Layer 14 of a small transformer language model trained on English Wikipedia (20 layers, counted from 0, width 128). Numbers have three digits each and are written without spaces.
A neuron's activation on a vector x is SiLU(gate . x) times (in . x), where the dot is the dot product.

Input weights of the MLP neurons that the questions are about. A number n stands for (n - 500) times 0.0011.
n4 gate: 320853455187442661482580288509405426330662456413305309575383424606584476517621513470687321421625487627563491486597418691537416457457544496712452545521671544523628437584447752491477500617649616341585751637386567518343578560545267340735469778586659435504600344317191318618208418285765477559469611314602735318595439634433579293249692302324651645215604402791413500409217526252695589183422
n8 gate: 558421449735634541447595466373593552473430484643304453347573465393312462421443382593583509509389484531538484455494540491689656454539674436679380465627326525563497623684509315616564361494522645491453535698428459436515546422516337491560351453397342733558616509481235513472564432646506336335263360608531277439552663521594594620536485431544424449509552655558575369423441597546575652456390
n25 gate: 511385619761179522430452625627628489521511226565398448372414436500596568407369579560406553537556701209519519298680558452507409404354340537426543198472657581243553623526474550579508591583436452507481366552511637694451605607485522581395431548436360157546372522452289538391388594504228421698781607576526478477561432460552569478635479434650689316446500703236531358464497430290415259441435
n37 gate: 337423553248349383384581440796471350354826651278339580420618520540520478543622561269654597536760387456427311553496614661387584519426520415428311484326516396415367400736561550594390628697639315578597219263281355569446610613125564557449456596504611496543508343614473690472565525374388533624528776637676567591390296394363568496504663728444274593567539782585546333374432504326448492348512
n39 gate: 565482239447672545420635385342377342457629779518355362641627527625393788474373360372500581500329729144686495409334587563688473440354285752771636664431518829524814436868262767357323569417627415530536297638513545770333614477546527160580276540550550444604505612649669450500455450631407486463619634378433526440517400509366407261521625203522478826570478397513768390736475491294656513668482
n43 gate: 496441411389470345267651569403604396279451634576441365547545515397478581532526485454511465565467338612411245660570371848503406486638522482613654451348471700651579563587518636628556399536795291365551530775446665644318575481447467654438518587609463699309481504448397793579404354463529522624431504571474328752546368411211398564465567413493544447432303339475508569500280431403679386300323
n80 gate: 376460527443307603416397593635613387568791579627275553513360171287451447448581707436557393531634169500342523351390739544612381517616622688575596732444566482462665420597183445690441482770337687435464635655623259540513774822614624447373872385409391523311700692661195309544828464603787323527641620344681360619413669431447641318585611654394553555487648625573376610305471429483580317487326
n87 gate: 493496432411466781624496526637404363247591324418338481340359320504278535573420542413356333537295515418401480623655552330405664310435726561338648419398448519329594748582470313452423121485654417613292641726661632363338470551469504598464400579376442461507666591428493353455485369333643377644485584529504463182614448588459743394410507740556636565489563432657605668589564541323481451530593
n92 gate: 692584460602440396611508809543569504694569382594466500559710589428488665304605282393605427401600340590468633379496434623545630284488504601448613435569567326630105637476436360666549390332707500643688319476587464661534679388651555680492574476728427517535415556769481610806331333295528520369496635675564473533290586807333243488508596425646608450663442460681418701574388389266353420650566
n121 gate: 688565570644680439255483461700570334454529551781591604457197443348552823370425601641555201260613435491417324320397665422634517563625428535474555686329402276651312657513639388622614704394403270357331395574444335504616436527354517556601551836717235464471527648443487376611150345443750411500461504454517470256517538761418264626255679680479478604626339600592344487585334668475793422350629
n123 gate: 539395414438594470618507555726598416468425529412596504449270575467359421626342583390540429636470358738624546364401442656584330691493471496567602336342518248445723709408616500680466424434746705565590534519603414594671351527508566601587720433637614391568485440530460306734598625414285276722415518656485752382504446417667699558443679600301645625428587791629638482467483715420619511482492
n132 gate: 576689346658685702483592621547558256504370263483525339599354407260357680690390677325496425751438403539469505350467807413341664766378693350687534286412337331238293728210356383555531616620322609475614654461405378518588577423679448517233414747527469636513389579755576161461575531509509643487315529513335329357245355568496517415843391405401400337462453535483351586551185509607613312686455
n134 gate: 329341500314773589444516644575459421192539744627442315448288525730520697640443700350697508388508760321471613541535638427409332391543528284243642434484409324377612473552451604578488471409463520480282317440656314447473504458533416484649377620558628550360566645496317492607471323358588525429624586244428504608465591630540556390222558808780605152504421379298654492689470576346705374512517
n136 gate: 386324381579510159603448434361682528324777514403590533472529438396575717550467548491639477070348334616481510423450542519725280400277625419458394635450914345296646379584599510605658423403298816326562805429640292743730389461336406547754551683476751623445428632738737514277600601391753346175341113495589643616348399693222430587505495495505519500431500330796671239523274683431632391575524
n160 gate: 259592352449512332236584595578431547462435315418557516394532520516777613408351488326648431724596624437536178653557516460522386373641414500532500545489371318446348504677448537538528492340492540654293291607335162704432698467642299500286434670423666471607682699524488378563709601488575508729421469380350348300465519508441531299534855335362432344284240333431520574574422536434654428347659
n170 gate: 675491372355517487714538655645483330387671672325431432487363774449652554259573598359529439580381402775624544290702521758516475190882650564277450453419608441451565552412415330561418149670522453561436359462626538628698545566431479568688691668241578372267211500560578561604744448517639513626429378521332529721455257364255738570423659546579572322385719420386596629595480403297449432395391
n183 gate: 497500509561425397463568497640440533343411558564532528384578280432531625479607525663427340515338316470566590387668557379341374599533400697432388427423353568451417506402416312476657335318525327473367663648420364534692382538611346742480567580624285477410554568481419424473506585472635456602414446497349461646603406533652466443423551543503540444485427525613583363491430515536654295567561
n189 gate: 352338565279670360564421536518442416479548415588582525256732613550446513379511475596402596323312572694228627358681423378420677310310595377475426518552405397364411572493554570514729309430351403444507580386745421518390353359449610475606585393500431451427500518659237452430413398630568412511454566678436605438510406448271610392256614628429565655706297568680548408521356397409347460479548
n4 in: 592495180736408390315213568420865500582404558478665423693417707364400550531684445331651596311482664527463377412249504432462576320522379637563246407605594766500758483432218486575431267326546486364400564455487932834483709476444644509577455374430690552636468728592592686554459472537180584458289250566609478458553597473740181350526967333491595352615247382522547576642415419456400450752467
n8 in: 457545364683402476555521428642655466553380565402681407541357412517541446650573703487503351449625677575717299402648321497413312443360500490400612556397337552602550556514566628443633613693563642728337507255664725632543645561585366365599632524592401536407609632507597426616231680403483698564527513439431747620557527557503510497205513356462517606678480503640425456524578376500572559428472
n25 in: 715412287504182304632562512699757670397500451516457546520508387591500527728546752662626540455784425369441513450559634608702500732612675579450541559448508904496325449344454286685332436492487620612367764417266492262655451723487442566842675360534479569476559483408480559280454534504475504615344608569644711487758245298620676460480584673447653615294451318368355516411609591301599458603453
n37 in: 695615428508355508529619609401423731625321604425291707267560684610323593529590415617496577416687581288359583491327636694832425158638766440601599517358450714473539420425606687688551552397659635619492176567320496589557673321560433644603371416578552355386552420428320802409406491236705767496592419426475347591307249488648579447460431441383487666521537424516583450360516722661513737646821
n39 in: 542413829608368602873853495528617670376468529462560615296281315630610766560173339146406486605500655519334625520537603423158305751616391549294391328505528701668311582638601197369544505646799587696215354471533114437564302580589361413352424414525230359393618621777719392462656461762462382416662788533212481391688575612389500341611463490772471237589618428616629472509338567594356239615515
n43 in: 572525416508525441380287645451779598520484442402587463344475479313293538508310601643655468438697487135530574246564382433523636625496504718562439432380599612588345484413396423306665214688534496520496593417475300588369618599385264571346389488193691352311487487210484325520462632534467474718512388342425659244565524816442653476644536628562471636192443292335509549382613637920691592459290
n80 in: 632411265573647881710650544789415340588508334565588289522438388628610383751701415382388306513491292552455550576517457390286661474394413433307375635301504496412382634312403786534442599621661372389544317403810685376517362733658727522570526430743576670436257319425304315665166622513456396450535636625478319690273521341654408547597326653291571513500758835508505791616434522401504354605473
n87 in: 448542781782694311421517243226661484624512669488576387475517627425413535101530437556553484364534550533462682348488524650555562536355705635691124474512492446364552607624580784294169393549360433504542534521397241290368627573667541308659635488453619491327321588529460530631382274340405513654343785707388484363618585399396475512464761467632654588516166496420457504671426471569388496566294
n92 in: 692475735508521362405517517655508594675428137459516592504825517417467580512458504524757608442395588229563409369599707587407525383444574353591524640580837537610749437706475410472711619398492496629442593562500450592540414586261616729839639405415270669444525813550411393594277334424483883432455636480417418649200382553309582326608396380405629424293378229568539381622629351512400366508350
n121 in: 458214165620624411734603349438644270486528505630060231437634550446651333424406341575452599767653475312788561336238433598486199107712553693324490540458669544624419407549230217737639405562420181453529475427665490391664529297500155588687341378254775643386325564683372485669550625540359475601510472624563466560347347490461718600608406155621628284467802731509186684361564729591334284451424
n123 in: 669465350496686439663542344717531343354592432695489301357314736420268388385523388493212507318415269575558401547456429695572364552540485311481391473706704511488615449348442488604415531478508389600492465660610565700401380678531250588763624428426625588489344446488748426492527590681386328590526599582667856500444440574435602656566610633383668628396593710511488432343554394369694677470524
n132 in: 768706408457496552427674651270394577562308582504425418406381500660426432383548320512751375461618592346526310725409746535597521420437585338638487691533346427353392533216739675361293798389730752361504364322569648447525768639576534835537615526642598120492518296513618500380825380338578465201350709458513313540733356276435564289587571379479526300551428444626666359521512427543215435552487
n134 in: 585326606282636306421563654574517558496423729545500332517594376315492454504551262275475609704449538272594535329677410592606587415549421513345780650674546441784235500546719669744556513723269437537492449727321597364544685583590475357193475588633504390524500517699435522413810539424396324751500476484580389720594471394584383259375383350787323561300233584609448475619492475290404610558132
n136 in: 628594152418612513157544812439464574432538623535623602504563567084571231513558518559452636342406558317262661442521470589430298676534491652394365554180316491542559610469624445685559713587825389457971482473482380317407561463672329491612788628622414435483278602433470700578460360290267600240456513651566465391401604591456689297627662166399402747565509309299578504366525430552584562711518
n160 in: 583417429416599209469296531515599439504590310785463465392449655410570360651536559347171594574642508496365488536410622559489729629639296579722488428504365337442452649768386625530675508477683414572025484488570210618362420285712217653421408659536372447583480461496386408573472700327516436468515394515582458311458462450527508447399613391485606406542492390459456323592353547370738280291536
n170 in: 439518414320727374527532625254413733410651749363491401358605345581460624752718782414311586211382559473527710395230140397420815244409412419379548248474314589737426581482324611617432215465518275583361505294513504563620478719546366531481363451468725420496445397618630362496459385324513459431469574461536562509824404509437602662706655313340433832352294181357588544390328848368603441629542
n183 in: 500696382514574489635504376446474601560595413681612511565388370581526517386522374672112528427433315424842378437482618533259435667588327426482525466419152621694546479475478576429489741363388496649382481493445253441553622561658460507341608485353474408269343471396372515464411793337526549398326401403522633534396579450753500439479323347384518444604547669369466388331589398468617636591470
n189 in: 580184694489481390447553369467500267547569384686406576478607473421383510296401714558315514369614451727282787626475352530440691460438422424316570531456299365345535442504299597555362384459504534668367584425687492569135548520608695390580370387539535468281280598492427353537561593511414709729324555669417448306607393621485653485395627489586322692555500474529395575699302564589383409425574

Each question shows a token from some text and the vector x that enters the MLP there. A number n stands for (n - 500) times 0.0088.

",": 344484491337591553572619535485537573439432494605512664554666531508419499599507442467511431548478566491261320498487325569495554608283491587488541400590253454324745590591647495498632252408606595457447449529557455530507695513371538459555303437543432403489423457496489501590372606482405574676559552521620426641548555506347530475492377393593473356513390318472571648387702459435481606476271
Which two neurons fire most, strongest first? n43, n134

" dep": 490322468415563570548649550477669398629579469448467611503400333423562355399640432551494603560324554563352311598498465511412544618535555708607491478616404467459622319434393633413655446373628593535373642499664423362548456570562721434450592493647649333611478486412576457606406591547542641695516488519533532472423535531588558641618435578564208592390534497420484526456587384398215484568334
Which of these neurons fires most? n80

"e": 382402542496612627582653355516486376661458417500598572612508460357385455499425432514332475539612516496416432410442537437524639548436587481540508430565415507272392507688489433417705564364483373712560500564631411422656453412503728378678309472543293449519691417504553494463480702462429566559451408325603614633708471569591524509428379448401338485506500440469451666364455632469265398275292
Which of these neurons fires most? n189

" |": 452505524533653496489689462401645413564326597487521529534573542397267440553449571506601593480521535561306427576437577431485661541323534468499383590625411321501578456585709516373613475408494428481381623355669578379524541538642490576606345451470465297569512387446583426561472560508426439772429583541530417436495512618299578750652187408622398405500483533478513642473501458427397597526516
Which three neurons fire most, strongest first? n132, n189, n87

" was": 364414431533579602510494440589499493375446481511546615577464557279394422546495560530690709524458432458209454660312449467505615563316534444447447479602499508534652495462389586597461487457491424526485548408552422479515365626571541533724486341578500268623512436415676550477541570581371584694543432488394486597600422549414430735473328488539379541522374371605375543275632408458470509368371
Which of these neurons fires most? n183

"ts": 145506492614605629422644531455583446643376673581527608647553549564478389534500238668336650463425344550249662691465488656263420416452505440600468532590444401557544367586457393454473416551606351554568653396644434601538479483583343528678440418548483471432532483414588419652382607491627451679381440379471443569648560482557501465572397459593548511434306584521421491411558537356575518525656
Which neuron fires most, and how strongly? n183, at about 1.8

"ft": 583438474317522401468381672549499421720436453580471521342379478330469400451431429581440591500479422560210364458348548422460575479316642543631354392524341648472539316617606315545509447488425559370395340487587531621568396590402390422499539537490423433384523527552468489494406467345549561603445467471719530563780320489690541573561383421564422550361428531363312533499711458395393557535459
Which of these neurons fires most? n25

"son": 288374598346492633435691482518504395499370381661566644466379590434557570540396421679368627379453365594292611627318437626347515678415429544532310606456524446657522438493500527568498395420627467611511564457654529526451527568550419523664536421758406433516367424423637602614278559499356413654320494456365514616613489509519528610531511490495620466464508496603281464394614363390483599421611
Which of these neurons fires most? n123

"8": 431679579375525506566609576538558571533372388426476650538506333469471608545445451475545443422495434540235303382440554541404482668560523313504409440649262485397669468594694475473642473455605582536552502412563504520606580607474347575542308308504296444509460597477494509680297506540325654544386394447533475510527525549512470536521227369554531486510439517482486526397681481329324433391254
Which two neurons fire most, strongest first? n8, n92

"|": 534470572516571614573608586352710542607459520574560569514436655340431450655634529430639518514496427461102281658461468509421574478428504545610498477701380491524603505477603468397419528393503575493453585498600485465562636595466520487564392536576432516691435622508612475539353640524504524658613480503661465538559564495409665633477427436564373467622462429587406426369437566477440468413307
Which three neurons fire most, strongest first? n8, n132, n183

"as": 502393586301618576734624560693491312553322435512486555562488412461407418434682195474544521527484378523293510495567578540427469582561636613535640578575556510373595545611506368362654426343433378435661552552563384435462577645397596520688448559524620545583487577308627449589334479564559474525372411483490581566720539601465617544569314585449391474547362640576483697492495363600546526552387
Which of these neurons fires most? n80

" Theatre": 407436467495673560342490491318573612748289593493514599458411496471572460583415484534479577461380405446292531698413515546318588548317470575556489591621323399401443360507677420588470428345533434479424591569497424561565497510431403685668432429589407332613439313384536558458374643499381517701439564570350490457636626647435480616646290497502675569470582486409356560484646370368502543569463
Which neuron fires most, and how strongly? n134, at about 0.34

"ird": 542302495204537560587485538468529354556399478540440588566465415438382591591533551622432563522487293509111417615394558389484574488441489517377390420611230376435309395530542450562742483439510402551475548505458578592668469423564300576545545549557550477510468441574393472429478375396381430526461395656574540513446414497597415362619608353477459404509479545492435640478513482426479581557568
Which of these neurons fires most? n189

" Angeles": 495393612384720611583557602499584597808221514526423561631487485434474509550492335554333702328466358450244707479502418519399552460454425534554636579587462396435473338543674347414575337344526360461438462606512560613562537528373448454562472386493391544587463460470702554543259626477459581620467548324664578378657696435440446425538480529528687504579380588362478482427482526502504500583498
Which three neurons fire most, strongest first? n92, n189, n132

" would": 160411391458670522663433497454513708476380641570434650439509577235451515545528488504597523677468419512236485510388490412636642395359467515455432516553452470502634373472478424444588644514420575599369535497488397597512507593431629480618428536606491370516524583304668546449452498543392544671550541510334664474490531476518526694475304437399279534361441439544325462380649490500615356556340
Which of these neurons fires most? n132

"ition": 388481331620582567485578478349656517512300494513464730425570553429592620518397389606508583479291441499212270559395473481368534467315499487503449663679415549486415401568635474537477580566515671477407472282492717583527518523539538464623346518624328387518436390306492526501399487523446400673484534523659540564714545509473467678593419399575442516506456504484344584447493386393383515590515
Which of these neurons fires most? n8

"6": 471423590380673525529568622516610504431365463654435596525483653403521433550488457717473413485513427534108256479498441508358536571498497503705633474557503591417620513531512534488419423464501639490485555607574656473466600649468368468563250427666377388410538492475504591668491639440675672641475414461478455446681561469525515562475427341631503512556551493567385500456382541441425501606291
Which neuron fires most, and how strongly? n4, at about 1.2

" also": 415422444565591615661571408494568544537443652483468632733328668506549483589451387467571540528414406396089417637403538611468480520315593512461440552479498541631617397523662566516480564488488525620342256461395390497470630605533610376627413459586631399515447597527526509430484498583355630596501502458456552416653542555600605651517550463631441576474454379535326516364568444503453414435389
Which neuron fires most, and how strongly? n39, at about 4.2

"useum": 389462528461614569467387532389553425666444581509511539457407427376670630474399348673504608554328360545193300443395438311435570505458486500493604662635272577508517299588691389432527469491454558533528455457476588488528472615462563578755363515529467422534379411447428506493493518459273496585428581483519605594588470579461500642690368531533564453427424581507346557318435279383370517494451
Which of these neurons fires most? n160

"\n": 325520615485607577521638495308724455684539547602628577537402650372410538454461487336653521382412378532302430662469483568531522403443509677436578375565518496664618322529552346477493640563530456554470544495712451514504767569569529564585411631490420356711461553447532564397478597515462565800566358471627521526643325624342487585584405618442364516545526489614476595484451584432509523550465
Which of these neurons fires most? n43

"a": 404403499357547555573622531568573294704276422541512462491399403555291511547448532593433456472477385468293262387592353674436506460493599529726556497356244324348382699600493458454721354467524429452457508559548565517401533479615605434561513524425448424612483481520624391453495415516461630473156403450449582623519442400647463597648368301445619454606459462464463619449534445542502506542609
Which three neurons fire most, strongest first? n132, n189, n8

"0": 428522528513557497497577697425488476325463347531663465627399461528507418536505481457411510386333476599125307508468558437487600491425605464460471483479529465519679443541704377508418457276583557507330505429549467380530630439528469506539538345635417369498449472509514444559267624545356543522406346397618532608696434384498510582409278524455313615511481433361562513434681443416295393547416
Which of these neurons fires most? n121

" and": 510418456480601554507511493372570551461482632571515589686391728506513527560393509422554531549421544433045392616442491660552551515397555577415397621483420448642654599525559471447438556498433424575505368472488484548508580707536668449579449440552596378530533557456537632470370469557458548702588551482517584472628482519515529664568562476610375518536370295582328523368502431458446434474358
Which neuron fires most, and how strongly? n39, at about 1.3

" the": 449343448393598633617447505528454515645478680574453575584478581417605567807565453419569521521559525493087365625474397512538597411337582508603490586634450550614598539600583403404445510426429525598394437513627505569491646639449543454613565618640519388594454491396521610550394481470446494593524488430482454423537537548492560728511587374436428551572530541540407532293447549486375437536469
Which three neurons fire most, strongest first? n37, n4, n183

"4": 507516642368612517554581657493620551510383390542549510591641549458551500537398488703478444403480390542288318421437508475352437620384547457643551349543475641363716631424460483604598362481632563493419503606595567329590491584354299404560346425503442412447431530469479430557506603450614653626479449375667307464734555463461510426367278433628438544523386465538417691478642584377323499475225
Which neuron fires most, and how strongly? n43, at about 2

"G": 406394500302554587570479503429572479495356386558429683292310508410319472496502561467487576539529359504240357521391651491301570540413544573447508426514277479575544412492523503604594466035469455519471501489541429424465679614470478540604711511596591440646522546542618530461471581675582508539442419293503510529581555570447558459550648456528492528520371458466516585502418630455555406568382
Which two neurons fire most, strongest first? n160, n189

" ": 341509689584629577541607491660641463598436454476641574549591515564491471640510320495391544522439490601331478485560555431576436415473528438584427473533295461359779553637613535371581293469617538491565399418682495514592433448509461530556394293573466347583314641421409364574257387462577573592285461368653440537629538533543489576459311416510501493433350488407598615358554513327365470440308
Which of these neurons fires most? n87

" St": 455397509409588563459476640364553566776422504455396698550466681465533505479606301567622509508407406549355533661464540529284548590408662560471414402490418460528655365475416438597521282259392517493487534498488237412520628602661496639614357577660580410571513678513715605493398703615551690618431466417610455462726355674344583517651529599469415440516545493554476464507483605530454532506531
Which of these neurons fires most? n136

"aly": 398390695365656379434619535617532648664510325598569493514455411399484509488359375632512727445530390437394503333291495596409671373450563526491415593449613450637450489539518566559630261396515486614480617453633558525467520550596446641654450555705516396572327388313587545683435479701579455585380470541503393535541445444530472420443577428349401520581561369447356482237539378374315513624563
Which of these neurons fires most? n92

" center": 370511508383615678478592525507561551665527650425413445488282489369528573572475377554596625511450443548278274476348487591322600553322525617509387618562321497547345260628662574536557466557519605586467461530470602463567414543377651624701369482686587396644419477466474490557303578564442609696400440536529618571713543466443466647544421479449460567383469659488390554305575401405416451511502
Which neuron fires most, and how strongly? n160, at about 0.54

"en": 484215517114530470512650505527378444595425551529521515421418407482615428377595560595492473498475490597225464386337470767432536545481591430579575372369348528540477484474529547550559411433478491575400536419575438619641604434550561484475570457496412478625338392471489640607251474605469435449323439453665739480488280467565521424467573331453554500488565354472484490555640369369409655516571
Which three neurons fire most, strongest first? n189, n170, n123

" of": 478434664511646679582635458391476547398316540586517458531402701387508436662379526557402569569517394535171353543424360535511604450487501473518559508499494363545598483597546427420640452432366597348460416462702450441450602580528664568631450493628476457482554475353543532525361475498434583590531302380618228506523607508434469658651465462509426467457494495605370542340473418327367555301450
Which of these neurons fires most? n25

" after": 496410535359594602607535529287453520350548607682455659542530560364454498640289530456692597531596542602215418515497514563528593500346572605468531473691431486684778429448537550454632591392505588627466519456614321415610521636538478519645392484574578347601412582327546491596468546506479611649573432495558543510468464424510558618551501548436305592424433434443430573281543523311466443383529
Which two neurons fire most, strongest first? n123, n37

".": 266391503245432533470601580343729415462441658482568522494324599472402518464398218635715598430541462418251485584475489629519513489324537594527477432588431342441529551702335436421515441389507316557388433394650645538582403468546266468518543452529397550518487338442686437308475435547554615640366421390395459646703369483511432495487449557591488540603501566479576561589500493377531593565538
Which two neurons fire most, strongest first? n39, n189

"k": 499346538345536447617481455655436565573389627636495584330449619506548492471363357741323491549644583624514343418233641390507389655500514534521321396431325500457571449440430396502604369429518336437491562525490568556459423422375571608485632487549554533717430476611700627760341430596377471640253375330452500626575578433637450557405489370445517434365422441325519560395668447414385577494490
Which two neurons fire most, strongest first? n123, n183

" his": 438277462463555612525478595348501528573587608521500659426410479453545522664449563522519610504403372556190354722493569486320578556389525562449461534511549510555613558592615393469531569383588563634440476443673431535485397658521473518700485569602494301510481388412450686446515498495275657638483430322497469513451609493424615739501432491460344422565489485556415653262362549413464398426552
Which two neurons fire most, strongest first? n136, n189

"2": 438568654409616480608666612686527586465535482504572586486416630474658495534518341448542518351380396532260308518445510514358749482493532485477462471597477567355671451481656559442637425428678606467520573415612487413481587410390423481645303452638505400494523669499540348676360523472399530528531577302702396489685503500437556569449404627347411483447469536410467410379628392452263437647293
Which of these neurons fires most? n121

" C": 454391611402582604438541556679422476590528385542479695504530662408434462524436392653533581644350434551409508453345653457444539522420489498598277583651417430640577398419522452514591431109446464500445576532608489392406607572462579472586480562615354428617528529537475459552330644629509665685412355424394510569668550593597643648537654653632381648335541445514338549589491626552477493410465
Which neuron fires most, and how strongly? n189, at about 5.2

"irl": 442325476294505443460421633513534597655577367513513615379276381342459588586452398498667601530528401476224519423474591505267447559702480582523601306613257411469471362565431471466562404378541500474470630548571545423396666642527503550623419555576597346523310625454464476443364479501369652591339465523482494596630454423600461495575533378354609353508452546606287444498646503500517486490613
Which of these neurons fires most? n160

" research": 353364510490564586343610508453507642767380529515453586338443522502586589591370216619406696559387331554391428437364526359454566400435568484379418578621437497586512301488664472575382599513577554418401528398502576696596595636573650410663501497576374338474459473400475539462496654514420601588507420451504475485711700620430627653718440486610438587404422442418250581380568442373288461497473
Which of these neurons fires most? n160